Layer 5 of a small transformer language model trained on English Wikipedia (8 layers, counted from 0, width 128).
A neuron's activation on a vector x is GELU(weights . x + bias), where the dot is the dot product.

Input weights of the MLP neurons that the questions are about. A number n stands for (n - 500) times 0.0034.
n26 (bias -0.247): 544,628,548,544,531,543,618,447,465,467,557,508,492,424,480,531,484,500,351,592,503,486,402,527,451,495,542,345,406,417,359,495,468,431,525,532,432,447,487,527,358,419,521,535,511,526,583,440,433,532,527,506,978,497,500,505,370,547,527,549,483,439,537,448,538,503,511,543,425,503,522,445,418,500,614,215,579,493,598,627,396,547,753,426,467,558,519,463,535,547,467,568,447,254,500,426,408,587,455,603,508,505,519,483,508,548,530,420,484,594,397,381,453,561,546,479,484,529,442,470,560,520,371,484,534,511,589,407
n56 (bias -0.189): 609,347,543,548,569,342,524,418,579,685,459,474,598,338,382,490,554,465,403,412,558,581,680,500,663,462,477,469,558,546,587,515,326,395,349,434,479,623,500,308,529,265,451,475,631,324,613,327,506,540,550,713,527,443,352,463,582,535,471,351,565,500,546,546,440,339,629,507,509,432,581,646,523,633,645,241,681,599,380,500,491,516,524,599,577,584,634,493,714,523,471,723,503,278,522,439,613,488,478,377,441,563,522,530,533,568,497,562,564,296,443,524,457,568,692,450,444,350,271,369,549,526,453,519,497,694,518,491
n76 (bias -0.198): 502,570,472,506,450,433,449,428,479,532,548,425,463,460,580,570,540,566,562,451,500,427,439,434,470,527,500,461,502,590,406,561,443,512,447,475,611,458,574,512,433,469,367,544,607,461,449,549,463,523,599,592,455,412,577,496,382,648,286,557,583,487,496,445,533,529,563,572,548,449,423,425,603,461,498,539,630,456,449,494,502,580,417,649,477,447,466,561,691,502,315,500,415,481,462,545,444,567,632,421,546,517,462,530,509,631,568,465,634,447,486,504,553,573,531,527,494,520,508,470,480,616,525,405,528,553,555,451
n81 (bias -0.077): 444,513,604,457,438,471,425,560,636,469,514,485,356,398,466,579,587,451,454,447,512,600,484,480,570,437,487,561,558,514,435,496,334,516,541,373,561,374,448,576,428,534,496,518,462,597,633,459,494,485,510,515,528,387,506,472,547,319,398,459,454,471,533,537,476,498,417,423,475,442,556,535,566,623,631,478,518,474,512,463,522,568,561,629,531,585,559,479,543,401,551,606,460,426,410,550,510,471,397,436,500,512,508,506,575,413,536,524,588,422,491,456,646,464,510,500,624,431,386,488,494,418,593,540,535,511,496,522
n89 (bias -0.139): 549,589,396,405,549,591,456,444,447,464,378,496,453,600,475,472,396,610,409,407,417,634,496,533,507,462,541,552,532,579,534,580,476,472,419,465,573,545,461,500,578,346,579,525,498,489,498,615,345,470,607,570,469,581,522,601,536,597,455,498,473,453,554,516,557,469,386,463,428,502,434,421,519,450,507,576,489,463,513,500,530,419,473,393,509,550,504,512,531,420,549,500,482,406,531,389,418,582,522,477,700,440,383,493,383,411,461,345,425,448,609,500,448,511,575,441,483,470,491,574,657,544,448,737,536,594,494,443
n145 (bias -0.120): 450,588,553,391,413,551,500,422,500,502,438,464,496,541,438,508,550,446,486,480,468,639,473,517,643,436,402,509,609,489,381,528,469,572,551,442,594,524,483,470,402,548,468,514,523,582,371,476,502,539,441,452,518,518,525,508,494,433,559,414,595,532,496,505,546,481,571,439,365,444,546,646,435,474,572,521,543,434,496,560,491,508,517,584,406,389,543,506,506,462,664,554,460,465,578,453,392,616,381,489,603,465,399,344,560,485,423,443,470,484,513,509,509,415,568,456,519,508,502,555,538,414,451,535,573,498,462,414
n167 (bias -0.149): 473,437,519,605,588,470,430,397,578,481,634,569,568,536,461,573,510,519,471,519,408,488,413,549,575,558,428,543,494,591,364,445,439,467,337,508,483,502,567,465,520,524,579,603,577,371,484,360,454,455,553,527,434,557,536,428,488,512,462,470,340,414,558,493,436,618,487,483,567,424,445,413,391,529,465,449,446,526,432,369,517,599,583,532,382,588,454,475,632,578,462,504,597,536,449,571,578,502,510,590,444,494,502,425,488,412,485,516,527,507,563,489,490,522,468,508,614,459,451,504,504,454,556,538,446,362,521,496
n191 (bias 0.010): 584,446,458,568,511,491,549,429,462,429,553,480,735,537,498,399,432,382,606,465,454,500,575,466,456,485,528,507,448,481,601,496,513,561,500,536,489,505,394,514,506,602,579,517,527,495,519,452,562,521,540,481,416,513,527,479,569,480,474,502,603,537,557,582,575,482,506,594,507,461,575,399,596,404,445,559,401,515,496,432,528,474,531,544,448,541,391,534,536,574,485,479,552,572,459,548,380,533,593,528,425,502,578,426,476,400,485,635,482,466,504,445,424,436,465,491,475,450,527,585,440,509,505,473,454,483,467,573
n229 (bias -0.218): 570,512,516,509,562,487,521,576,513,469,519,456,574,522,511,430,397,515,522,538,569,473,412,461,497,503,641,616,465,523,453,560,528,541,524,505,503,474,457,485,483,555,461,554,438,477,468,599,500,554,432,447,497,476,553,667,476,476,489,531,534,490,462,480,547,461,482,446,458,564,393,449,436,558,468,546,460,470,508,520,541,452,470,571,451,437,467,477,473,386,535,511,485,554,521,395,580,359,535,504,430,472,506,508,518,498,515,523,503,516,489,413,535,498,416,523,466,535,558,580,465,466,526,520,583,550,510,492
n260 (bias -0.087): 500,539,511,502,481,485,476,510,539,469,574,508,483,512,502,452,649,571,549,588,426,449,480,443,510,541,583,377,380,432,455,443,439,518,498,529,478,450,476,545,393,586,554,594,475,504,610,462,457,474,561,492,830,398,477,540,446,523,554,569,468,544,510,506,479,585,448,476,441,411,561,384,494,474,480,427,446,462,502,500,410,517,739,498,433,564,460,481,465,492,467,610,506,402,496,504,394,429,583,579,479,548,561,461,613,445,512,488,456,523,435,465,516,553,510,412,472,470,516,523,544,556,486,490,446,601,498,555
n285 (bias -0.253): 487,420,476,536,567,474,545,517,575,543,547,577,425,451,574,645,472,558,592,391,558,433,423,515,456,537,481,451,506,487,548,513,524,563,387,459,474,540,546,609,498,474,511,398,474,539,606,523,498,424,535,471,578,695,523,469,399,449,506,553,394,475,544,450,388,573,459,488,495,418,560,456,471,515,441,443,515,545,561,390,531,490,502,496,660,444,485,390,459,528,530,386,522,461,422,506,440,635,472,548,517,451,534,476,488,535,491,531,554,482,548,447,578,575,536,448,548,525,480,414,600,471,432,483,446,370,507,546
n323 (bias -0.060): 494,498,553,546,377,537,427,457,395,540,468,494,506,431,460,498,555,630,432,488,504,475,510,536,426,478,492,494,605,422,450,506,464,494,455,456,671,508,622,516,422,478,510,508,542,549,477,379,444,369,468,494,447,451,506,522,531,490,476,447,660,442,475,578,468,546,407,426,608,395,564,588,426,546,459,391,577,411,482,440,479,551,599,547,510,496,545,519,593,388,467,533,464,456,512,529,494,558,593,521,571,601,488,456,554,458,541,416,547,498,443,631,604,524,441,464,641,527,482,490,461,584,511,412,387,648,559,363
n334 (bias -0.152): 427,518,531,538,502,502,470,508,502,578,504,590,407,581,380,533,487,587,487,441,514,478,593,488,472,540,489,576,459,427,435,574,448,442,384,433,477,557,429,591,470,382,575,517,374,630,470,511,586,472,444,513,484,604,591,361,498,449,538,470,660,485,375,550,294,574,624,465,518,606,599,596,425,557,488,535,426,397,521,463,451,436,428,394,506,396,483,372,599,465,470,506,483,485,590,373,543,614,578,548,580,511,457,476,398,500,571,508,526,488,470,551,494,417,603,519,510,484,488,453,541,437,539,475,520,630,629,539
n335 (bias -0.222): 434,536,528,434,484,608,447,550,537,496,596,545,421,417,510,414,492,525,384,383,557,433,487,511,434,594,480,468,553,443,443,434,409,489,644,529,485,465,479,557,599,580,600,517,559,442,508,594,465,278,536,469,545,473,510,552,563,529,490,483,500,490,595,493,550,444,444,560,487,465,465,478,659,516,417,523,493,592,526,435,596,387,473,531,549,469,539,544,538,500,508,472,498,530,475,433,553,436,575,430,425,469,471,476,506,479,397,536,476,491,649,498,545,474,490,532,602,461,564,533,481,486,502,568,506,561,587,494
n363 (bias -0.063): 556,465,500,510,469,497,459,429,448,420,550,466,614,510,459,395,410,536,521,542,550,553,527,425,521,602,679,443,438,558,562,492,520,398,519,639,485,510,491,473,512,526,490,491,555,507,493,516,521,603,488,410,487,545,626,471,575,507,430,432,574,430,490,527,548,619,446,438,508,572,530,463,531,466,537,579,418,479,493,513,547,484,475,509,355,527,512,493,536,428,488,458,519,502,530,431,573,410,512,541,439,580,465,556,545,400,514,476,530,471,482,555,512,463,426,560,502,510,488,612,408,395,544,485,518,460,537,492
n371 (bias -0.053): 472,507,508,579,548,487,556,468,469,504,535,486,536,406,428,520,533,516,494,485,472,478,479,585,459,418,665,425,565,478,447,474,357,558,471,447,446,511,479,613,335,504,487,566,513,476,612,481,562,397,517,575,465,343,609,496,456,424,475,519,526,541,528,477,523,395,546,401,491,357,461,500,454,516,547,547,507,475,536,474,561,512,455,568,531,490,494,516,596,587,502,472,434,422,506,445,469,502,545,454,463,481,516,660,587,600,456,407,592,547,496,574,532,468,533,407,705,485,602,543,468,528,480,439,442,526,612,487
n394 (bias -0.182): 440,373,458,419,509,460,441,429,507,502,538,649,393,451,549,528,513,610,486,413,603,505,384,491,525,458,505,430,589,681,479,445,465,493,498,531,489,402,674,496,498,527,450,603,540,502,333,448,582,442,489,653,601,561,466,639,534,486,608,585,473,455,578,441,456,380,446,591,596,518,475,420,521,592,568,454,533,500,461,496,403,475,496,453,491,566,484,526,627,576,419,550,356,502,561,575,640,593,476,455,444,449,530,500,656,517,368,515,436,542,575,513,543,620,453,427,555,392,496,389,494,408,417,513,435,417,506,439
n416 (bias -0.048): 591,487,360,393,541,605,528,596,521,393,593,550,506,371,498,504,556,551,504,468,539,520,397,483,535,500,416,487,546,543,522,523,483,452,553,513,528,442,481,641,561,458,539,500,546,445,464,476,586,334,607,416,577,498,453,519,545,693,420,479,474,449,474,418,485,428,427,457,598,510,554,534,512,480,468,565,598,513,523,539,528,486,465,484,571,556,447,516,452,380,524,427,481,414,553,470,492,478,399,543,621,527,466,506,600,510,455,414,530,476,509,525,475,546,508,546,471,513,447,650,470,502,484,554,470,432,626,395
n456 (bias -0.087): 521,375,493,532,554,498,437,542,525,462,550,517,512,467,562,507,503,494,515,455,543,435,525,436,384,584,490,484,561,487,589,467,472,554,522,551,452,482,415,430,438,536,516,435,523,536,480,554,580,536,525,474,494,490,490,602,479,559,478,538,517,475,545,406,555,586,594,472,497,435,539,392,590,466,497,472,552,566,464,380,468,456,470,580,451,515,485,589,465,560,466,418,434,526,430,486,503,552,544,612,474,550,525,595,495,489,443,492,519,517,515,512,481,477,427,390,562,581,489,568,505,407,377,592,479,526,581,533

Each question shows a token from some text and the vector x that enters the MLP there. A number n stands for (n - 500) times 0.022.

"03": 517,487,519,665,541,559,435,497,511,549,505,514,484,661,483,449,462,413,561,634,552,478,474,437,444,410,569,434,383,377,506,440,517,520,457,549,385,486,510,434,451,481,498,551,432,477,683,415,483,581,444,513,579,568,468,576,592,469,495,662,474,464,491,503,456,557,483,489,491,474,452,362,439,489,448,587,434,633,532,538,587,339,602,543,477,500,397,551,425,508,471,461,471,523,348,324,513,534,527,503,477,409,630,542,519,400,561,557,485,532,395,380,349,432,480,509,445,582,535,497,563,636,474,457,640,698,579,583
Which of these neurons fires most? n260

"ay": 533,666,362,519,561,447,552,558,533,425,510,382,580,588,568,509,486,496,615,795,471,413,481,496,540,587,575,471,348,435,442,523,608,470,537,644,415,470,518,491,536,462,455,504,526,548,417,617,557,522,497,585,571,365,506,393,489,562,513,560,488,420,639,552,471,472,227,544,510,558,441,377,409,480,566,501,502,516,462,543,439,368,467,578,509,453,450,466,577,471,427,426,663,570,490,306,488,435,410,550,509,462,448,451,566,492,503,486,408,568,400,508,564,485,558,494,403,563,594,548,373,598,564,469,576,458,499,478
Which two neurons fire most, strongest first? n229, n363

" can": 517,622,336,458,463,339,645,558,512,491,498,348,503,513,616,372,502,436,462,668,400,521,545,528,448,505,522,372,489,517,432,413,614,392,441,532,562,492,440,594,617,462,449,413,546,529,472,613,507,570,432,613,585,494,408,525,567,505,497,595,527,568,431,548,533,474,503,618,452,559,600,402,599,400,578,393,487,510,556,625,516,498,547,378,521,468,456,486,405,468,454,539,572,412,580,496,376,363,427,507,611,449,516,373,595,554,635,472,396,498,456,368,449,513,456,501,544,504,432,678,582,578,486,457,658,568,360,462
Which three neurons fire most, strongest first? n26, n260, n89

" sp": 481,562,384,421,608,556,555,584,387,469,528,443,500,526,493,463,489,488,468,794,536,420,517,495,591,454,527,464,428,500,422,346,510,501,542,509,648,325,411,469,632,526,509,444,481,526,495,374,574,525,524,436,597,489,455,481,528,580,553,587,563,518,518,514,494,463,480,673,568,669,484,352,609,243,419,577,554,513,534,561,588,298,460,447,503,528,344,470,406,413,479,535,470,452,602,499,418,418,482,477,565,544,520,611,495,572,497,547,439,458,406,467,417,510,548,574,458,556,454,533,608,611,459,425,665,484,455,480
Which of these neurons fires most? n416

"ad": 512,488,429,697,529,554,606,583,619,418,564,437,482,464,618,518,539,517,472,770,507,347,393,464,476,418,602,449,383,493,509,507,432,508,423,570,411,327,535,438,500,613,483,510,506,496,433,595,535,508,569,408,534,454,587,531,502,554,396,408,518,464,519,467,440,461,362,718,537,542,481,376,593,383,465,467,512,340,587,558,581,445,496,585,498,497,485,603,638,458,472,427,428,494,453,557,399,463,511,603,497,367,628,565,503,570,490,453,480,586,390,509,410,453,482,512,482,579,589,526,367,563,553,492,521,526,527,474
Which of these neurons fires most? n76

"at": 408,573,487,627,449,476,563,554,385,448,622,436,489,446,434,443,592,488,413,851,544,400,461,484,467,501,514,493,351,430,436,439,497,422,418,485,531,477,618,488,482,491,493,570,553,537,506,510,471,562,469,382,564,466,623,493,557,464,516,509,554,520,473,530,469,509,545,555,594,502,476,417,412,591,471,555,530,425,626,448,572,451,534,511,541,544,438,512,533,426,479,604,475,520,552,638,491,444,462,467,474,556,494,350,509,444,537,559,507,514,392,374,560,410,406,475,719,668,469,590,375,464,531,398,564,587,455,441
Which of these neurons fires most? n323

"1": 549,530,418,677,496,502,586,515,512,538,520,488,404,562,513,599,435,496,513,609,499,439,449,605,494,493,531,511,409,484,451,447,630,626,359,551,457,313,440,446,529,477,502,440,471,561,547,396,494,573,524,491,552,625,562,524,488,396,498,608,412,491,457,444,497,530,478,473,473,493,495,292,441,458,284,431,501,499,546,554,603,394,505,462,640,561,398,431,547,491,589,455,539,462,512,627,455,496,511,551,536,405,633,516,395,535,513,595,430,606,384,339,407,474,417,506,433,548,525,502,565,602,467,499,696,515,486,638
Which of these neurons fires most? n285

"\"": 420,535,595,531,472,507,436,407,398,487,469,442,546,632,558,422,470,462,431,732,660,526,669,602,406,474,575,498,479,435,572,415,568,532,454,518,443,369,413,538,507,579,573,437,402,567,500,425,524,554,457,425,567,574,610,511,595,417,539,550,612,410,559,622,530,463,588,569,417,499,660,320,490,492,440,413,503,459,529,477,548,500,535,548,361,463,544,576,345,483,486,419,410,513,422,420,577,435,467,527,510,568,540,458,557,415,515,667,474,609,408,428,434,391,413,482,485,585,617,417,518,441,444,402,563,705,554,492
Which of these neurons fires most? n191

"7": 478,620,548,709,366,507,561,456,435,527,470,540,350,597,520,435,493,385,456,743,533,378,538,609,510,507,481,537,374,424,421,460,472,474,457,528,450,400,559,466,498,554,424,587,534,542,566,537,509,547,492,508,628,615,515,421,507,559,417,547,498,536,456,508,535,511,557,531,495,534,409,398,605,503,449,494,434,463,398,535,501,440,520,473,429,518,463,468,472,506,500,491,565,526,556,594,407,543,553,521,483,465,457,398,446,555,603,621,407,611,381,437,365,457,459,435,460,464,482,461,625,596,467,488,704,465,413,593
Which two neurons fire most, strongest first? n26, n260

" radio": 485,560,472,462,546,529,367,530,383,494,472,363,586,662,561,468,438,453,461,778,434,415,548,618,543,550,534,404,556,464,430,377,633,411,612,515,547,494,580,601,472,434,465,519,413,515,485,637,578,545,399,597,555,430,485,474,589,474,486,533,457,589,600,554,505,452,474,579,443,589,494,473,477,437,560,414,463,571,460,420,457,525,654,461,461,469,424,598,324,431,476,561,578,590,516,358,449,511,510,505,548,507,587,430,489,452,515,520,423,598,424,462,410,383,404,459,354,588,452,565,500,493,582,437,660,727,437,479
Which two neurons fire most, strongest first? n260, n26

"23": 574,522,489,584,504,485,519,475,526,443,529,585,555,637,425,423,490,465,511,683,539,395,503,586,494,486,566,504,435,429,506,418,602,547,429,542,451,562,488,488,539,457,547,488,498,497,525,472,473,589,418,451,517,454,503,521,538,491,533,583,435,543,498,566,534,508,411,567,444,484,482,400,441,521,355,577,396,604,405,568,514,419,599,452,533,610,343,395,496,522,454,499,526,654,439,376,495,426,590,505,410,367,518,502,440,490,592,465,475,590,369,430,385,428,495,579,389,571,518,496,605,605,478,388,684,493,518,608
Which three neurons fire most, strongest first? n191, n229, n260

" w": 540,593,457,528,535,414,531,542,454,567,512,457,562,479,462,444,503,529,407,721,432,456,436,510,565,554,587,492,379,447,434,470,566,432,586,567,516,430,402,616,525,464,465,530,445,520,524,479,522,484,574,307,667,452,403,544,429,493,605,608,502,524,500,530,597,493,491,571,477,567,563,425,508,425,478,459,656,519,576,600,470,411,487,443,571,486,387,437,477,513,466,628,450,365,480,424,360,503,500,477,605,542,436,395,535,516,534,505,369,561,355,428,462,552,596,465,375,561,492,542,563,601,450,462,608,566,509,516
Which three neurons fire most, strongest first? n26, n260, n416

"ly": 453,568,439,588,441,504,414,483,461,409,416,372,480,547,502,351,506,524,522,744,545,338,663,582,497,585,479,496,434,582,409,444,500,416,541,507,419,348,533,493,528,483,586,453,483,625,555,407,514,550,506,448,603,453,599,543,657,540,475,536,621,545,521,548,402,468,526,559,482,488,623,360,566,588,435,518,478,510,507,441,580,448,542,570,430,479,484,371,529,506,447,584,523,382,454,555,524,343,516,518,545,529,614,447,480,488,542,427,423,488,380,475,502,478,414,496,478,654,405,500,481,491,428,433,623,731,498,442
Which two neurons fire most, strongest first? n260, n26

" in": 473,556,353,416,490,504,515,514,411,445,439,326,433,523,442,505,468,509,409,802,493,536,421,464,536,577,540,465,432,561,447,524,619,503,464,522,434,549,441,524,522,502,471,424,382,542,493,540,466,611,538,497,541,504,545,505,575,481,645,440,479,477,568,553,567,523,395,503,484,543,382,433,427,394,497,485,519,484,491,527,530,469,575,410,539,496,537,498,548,396,638,527,540,409,522,508,467,475,477,484,582,427,491,494,518,484,571,456,496,551,371,446,505,525,463,577,549,584,449,611,680,507,494,566,751,517,411,436
Which neuron fires most, and how strongly? n89, at about 13

"ol": 489,510,648,580,601,489,488,546,390,366,582,440,533,443,558,408,499,538,421,734,504,381,512,468,485,547,504,512,469,477,593,297,535,422,465,496,421,606,573,579,429,504,546,549,432,521,441,556,585,536,463,501,603,566,595,383,608,546,567,458,556,448,533,513,505,502,504,388,563,486,554,373,477,516,461,484,341,419,407,396,560,446,585,574,279,458,367,650,493,607,387,466,441,593,448,456,553,535,507,459,485,439,677,398,494,600,555,494,568,603,417,447,548,421,425,493,554,529,517,500,383,531,497,486,708,585,531,372
Which neuron fires most, and how strongly? n363, at about 9.3

"ie": 460,500,469,546,554,450,525,507,503,522,526,448,485,525,382,529,562,419,584,857,502,373,486,489,456,543,628,410,463,482,307,447,476,436,406,496,412,508,470,507,533,535,455,368,576,555,385,486,461,520,440,311,584,616,557,495,564,460,409,503,554,547,571,518,454,405,393,575,456,450,428,347,467,548,441,483,542,491,526,597,509,581,675,536,391,548,473,433,455,524,383,565,479,468,528,548,605,435,655,514,533,440,603,341,570,540,613,442,536,491,405,438,565,479,361,515,495,599,554,536,439,498,508,529,583,657,448,621
Which three neurons fire most, strongest first? n260, n26, n229

"ideo": 588,539,539,646,606,617,476,504,542,483,579,450,533,568,661,431,494,425,502,571,450,424,390,504,460,441,557,386,437,410,634,383,578,543,471,566,518,437,477,319,408,631,500,436,498,592,598,492,506,562,477,462,565,438,532,451,622,409,479,468,536,359,554,463,537,617,470,514,493,489,461,310,389,494,462,518,531,551,521,417,526,447,666,573,464,496,429,625,469,428,531,414,518,567,378,440,564,458,547,536,402,434,743,558,469,519,606,593,408,500,419,439,478,396,432,477,552,617,504,435,434,452,415,468,624,680,536,435
Which of these neurons fires most? n456

" Boy": 552,456,542,523,356,550,438,619,435,403,596,369,534,524,631,395,533,505,495,794,547,424,490,463,499,448,594,385,424,418,612,370,566,547,381,545,368,352,589,493,488,560,430,454,436,586,334,543,616,488,578,377,537,523,613,514,492,495,378,490,515,531,500,489,444,575,393,638,527,497,425,344,627,436,462,452,472,441,498,547,515,572,559,639,370,581,498,556,527,526,482,465,363,542,452,325,420,421,559,533,483,430,609,366,421,656,577,507,525,549,444,534,521,541,458,427,461,678,575,607,496,473,517,430,519,693,509,531
Which of these neurons fires most? n260

"lin": 384,516,429,506,473,449,515,502,504,347,487,333,519,550,607,496,586,642,403,701,495,280,474,480,500,502,532,461,471,510,344,460,552,579,378,634,443,440,600,546,461,583,550,476,548,545,395,456,584,512,444,516,585,409,571,523,507,520,510,629,681,477,590,535,508,550,542,582,511,423,383,341,511,474,510,502,387,465,404,607,502,555,491,673,371,452,376,493,602,513,397,499,373,592,475,426,469,583,624,425,628,479,607,396,589,518,550,593,494,633,434,430,487,564,431,567,431,527,408,455,387,524,489,476,609,531,449,466
Which two neurons fire most, strongest first? n76, n260

"50": 448,569,500,593,422,539,437,467,493,456,477,525,421,592,516,500,433,457,484,675,582,464,499,528,496,539,475,509,340,428,498,414,474,503,585,586,495,486,596,494,446,525,525,583,463,584,692,408,499,577,412,482,608,531,561,480,638,531,447,504,512,464,508,590,455,532,510,474,487,528,464,395,504,605,582,487,408,583,438,541,518,523,512,492,376,496,351,498,418,542,567,405,454,448,371,431,463,498,490,502,485,412,636,489,551,440,620,523,431,548,366,394,371,441,537,462,424,580,529,509,608,485,542,424,689,512,515,546
Which three neurons fire most, strongest first? n26, n260, n363

"22": 487,526,443,645,513,503,468,507,491,446,382,555,516,694,481,419,476,475,457,670,548,436,489,485,443,473,573,488,337,428,462,438,529,434,499,540,498,426,500,507,507,463,529,481,453,562,522,484,457,602,486,522,573,422,568,546,567,530,470,574,502,555,527,556,502,613,456,541,474,472,509,403,441,497,452,547,420,556,442,545,543,453,586,520,577,510,346,413,469,509,462,507,462,531,473,435,395,494,545,483,452,412,483,505,467,507,536,426,500,560,350,472,461,430,448,562,413,638,551,535,592,647,475,389,669,663,479,612
Which two neurons fire most, strongest first? n260, n26

"19": 508,550,518,637,507,509,560,477,531,418,470,484,596,598,463,399,493,465,563,634,504,412,518,560,503,519,504,492,410,400,496,458,630,513,403,527,406,566,470,499,512,479,546,464,485,567,538,376,473,601,416,466,542,479,486,552,577,520,511,620,404,564,510,515,462,511,372,532,483,522,456,393,427,599,367,600,434,600,487,601,565,323,597,512,454,503,352,455,535,504,532,494,556,614,470,431,488,417,592,507,413,396,531,486,482,443,582,486,503,586,378,436,414,446,479,507,452,473,493,484,643,625,441,342,658,477,547,611
Which of these neurons fires most? n191

" On": 524,575,421,473,441,608,598,527,393,417,538,372,434,499,453,445,524,436,564,765,461,597,439,569,528,446,629,432,508,440,435,472,609,538,415,522,455,413,496,511,416,493,561,551,417,573,410,512,532,543,538,547,628,514,515,495,474,493,487,545,473,560,533,450,461,504,512,618,435,584,505,404,514,443,418,558,459,460,533,574,599,389,495,419,587,489,504,314,475,477,543,464,531,404,474,430,328,384,592,514,595,502,382,551,411,524,619,428,443,511,388,442,479,515,577,575,562,700,560,629,571,516,459,459,644,501,500,408
Which of these neurons fires most? n26

"ec": 497,527,596,512,477,485,485,516,401,437,538,491,490,463,696,456,621,525,497,821,609,535,303,314,337,473,608,490,407,502,404,442,468,454,502,496,436,392,586,554,500,629,472,429,618,454,599,519,542,516,604,436,607,456,521,506,412,503,419,407,511,503,455,503,546,502,375,672,587,469,472,384,553,418,468,545,467,466,322,559,515,560,429,523,558,559,438,477,591,447,453,402,433,532,367,485,459,456,509,559,494,508,572,572,523,520,539,467,556,517,410,541,450,498,513,725,500,575,491,458,446,551,512,486,718,484,424,527
Which of these neurons fires most? n76

" Up": 542,472,520,463,298,601,519,612,398,467,546,401,496,537,522,360,461,492,526,760,545,634,300,536,486,466,429,392,430,490,573,466,561,491,494,550,350,318,547,467,602,440,534,505,487,568,461,452,591,526,490,379,556,520,614,516,606,483,475,540,546,457,520,490,493,477,442,658,489,552,553,405,536,488,284,471,526,451,631,513,639,403,603,490,478,449,514,462,548,456,581,398,489,457,484,453,480,465,485,547,488,537,626,459,448,475,597,467,399,504,446,425,575,409,331,555,621,737,377,663,407,510,458,440,576,651,563,450
Which two neurons fire most, strongest first? n363, n26

" was": 548,568,568,492,498,554,597,571,331,429,409,357,413,550,513,535,469,455,537,689,464,405,684,604,444,457,608,488,420,412,645,436,501,494,471,565,538,497,475,397,607,468,461,549,552,490,637,454,544,550,517,537,605,551,458,540,582,496,449,493,517,586,396,520,553,428,574,606,468,566,554,383,548,486,575,392,456,433,459,514,563,510,478,508,580,449,536,360,482,447,533,616,469,448,514,453,372,424,468,470,562,522,530,413,531,479,627,639,438,486,396,435,386,496,604,494,356,492,395,410,569,623,398,486,643,578,405,559
Which two neurons fire most, strongest first? n56, n26

"t": 420,558,634,553,428,519,472,515,539,376,548,466,526,501,548,428,531,581,492,869,549,377,415,508,525,539,514,432,369,462,423,436,420,504,418,553,493,418,539,438,486,550,602,502,563,531,536,364,535,559,530,445,568,576,660,521,580,496,449,509,525,487,396,452,500,552,440,514,600,534,526,355,511,670,545,540,531,478,488,519,574,477,514,425,413,443,531,490,535,389,481,479,547,483,441,537,480,348,465,495,551,484,576,425,582,323,560,454,563,578,404,469,416,471,417,467,611,494,417,609,269,509,571,472,592,514,547,489
Which two neurons fire most, strongest first? n363, n260

":": 551,511,465,509,442,534,598,527,427,563,532,493,585,545,381,396,557,440,628,734,503,523,556,521,425,446,553,544,518,370,445,472,459,596,408,514,496,466,382,487,458,436,531,553,356,498,584,530,459,552,416,490,601,487,511,610,445,555,565,653,481,490,488,503,541,523,630,417,507,553,546,334,489,493,479,536,555,494,541,549,508,461,532,540,468,427,455,602,552,530,416,501,502,501,515,427,445,443,594,505,426,497,410,418,608,455,575,431,410,538,356,461,465,417,383,455,487,522,530,542,453,562,452,408,740,554,475,618
Which of these neurons fires most? n260

" with": 466,602,537,486,456,461,564,557,510,490,449,405,495,562,450,438,497,446,483,788,467,518,530,525,539,511,605,422,399,477,423,457,459,548,477,532,516,351,368,543,548,475,561,564,430,567,530,520,428,556,442,459,560,552,496,535,570,517,590,472,536,451,522,519,564,458,479,516,451,514,452,397,419,575,435,524,573,529,548,553,552,548,636,566,502,484,495,424,519,471,531,512,519,352,521,452,376,366,488,509,604,487,535,456,498,500,562,370,454,510,352,486,539,468,425,484,538,661,407,501,659,442,447,445,709,554,432,450
Which of these neurons fires most? n26

".": 556,515,525,491,557,576,523,526,577,567,545,459,465,543,519,449,510,453,522,650,534,522,562,585,432,402,563,502,479,483,244,421,624,546,490,545,566,450,372,544,464,540,510,514,452,426,507,565,440,531,482,400,570,683,535,534,504,442,553,690,578,494,489,453,476,505,445,642,451,499,437,388,559,528,291,405,464,479,510,559,507,511,535,582,455,470,505,539,629,490,389,486,442,587,439,491,500,423,575,561,441,444,525,504,432,580,540,514,337,617,369,372,473,475,416,505,478,517,599,578,419,542,439,385,764,462,478,557
Which two neurons fire most, strongest first? n229, n26

" #": 506,512,542,430,450,475,526,560,548,542,444,506,459,611,558,502,457,458,410,640,550,581,457,445,488,550,596,541,462,441,413,515,535,507,555,628,481,267,437,460,544,524,489,431,431,533,453,599,572,567,522,538,628,528,582,477,596,420,430,530,448,490,437,477,499,589,464,592,486,627,538,287,420,436,555,543,568,596,581,488,519,606,429,510,474,342,472,558,393,509,341,507,380,518,461,427,545,449,478,595,473,470,533,444,651,492,513,444,411,460,371,465,489,450,356,544,459,625,497,504,552,562,505,429,660,554,497,550
Which three neurons fire most, strongest first? n229, n26, n363

" and": 469,522,564,369,512,538,465,522,498,477,355,302,445,485,538,379,526,401,388,757,514,534,534,428,477,497,459,450,493,473,461,476,494,439,476,420,546,344,446,462,519,652,464,496,487,552,690,410,475,561,597,511,554,513,565,529,644,461,492,390,455,520,518,554,622,453,578,506,497,540,425,401,602,638,592,506,476,475,541,570,554,451,605,596,384,572,515,482,466,488,506,600,459,425,525,515,355,459,466,521,508,493,608,406,445,469,556,522,432,554,384,466,507,503,386,488,524,531,520,599,600,428,531,587,685,569,395,529
Which neuron fires most, and how strongly? n81, at about 13

"ub": 543,539,589,533,462,498,477,551,442,359,482,461,453,461,591,486,508,559,451,710,621,406,379,442,471,471,515,433,390,533,515,492,457,466,510,586,489,295,588,524,479,553,507,556,554,486,535,443,612,469,592,623,585,459,651,610,566,455,417,536,654,489,478,455,447,532,391,537,490,477,396,320,435,494,563,488,508,441,483,628,542,443,524,653,453,469,350,551,598,493,351,452,307,571,413,652,480,416,439,515,548,352,518,537,522,457,549,477,539,567,405,403,521,597,487,587,551,561,613,535,370,481,400,480,627,564,460,618
Which of these neurons fires most? n76

"S": 381,592,552,511,459,590,546,404,412,522,461,473,491,501,574,412,481,560,451,677,568,517,517,460,512,514,511,474,445,546,462,434,514,420,579,484,459,473,469,589,493,522,464,545,402,546,549,451,541,555,462,503,631,457,529,484,577,460,459,637,512,430,492,481,397,526,563,543,511,427,496,383,488,531,537,418,452,538,453,577,588,472,612,620,321,488,401,524,445,517,519,504,545,465,413,649,437,509,468,547,462,525,722,464,490,505,461,542,427,661,374,463,454,522,339,524,469,523,427,507,433,441,497,457,785,729,434,467
Which of these neurons fires most? n26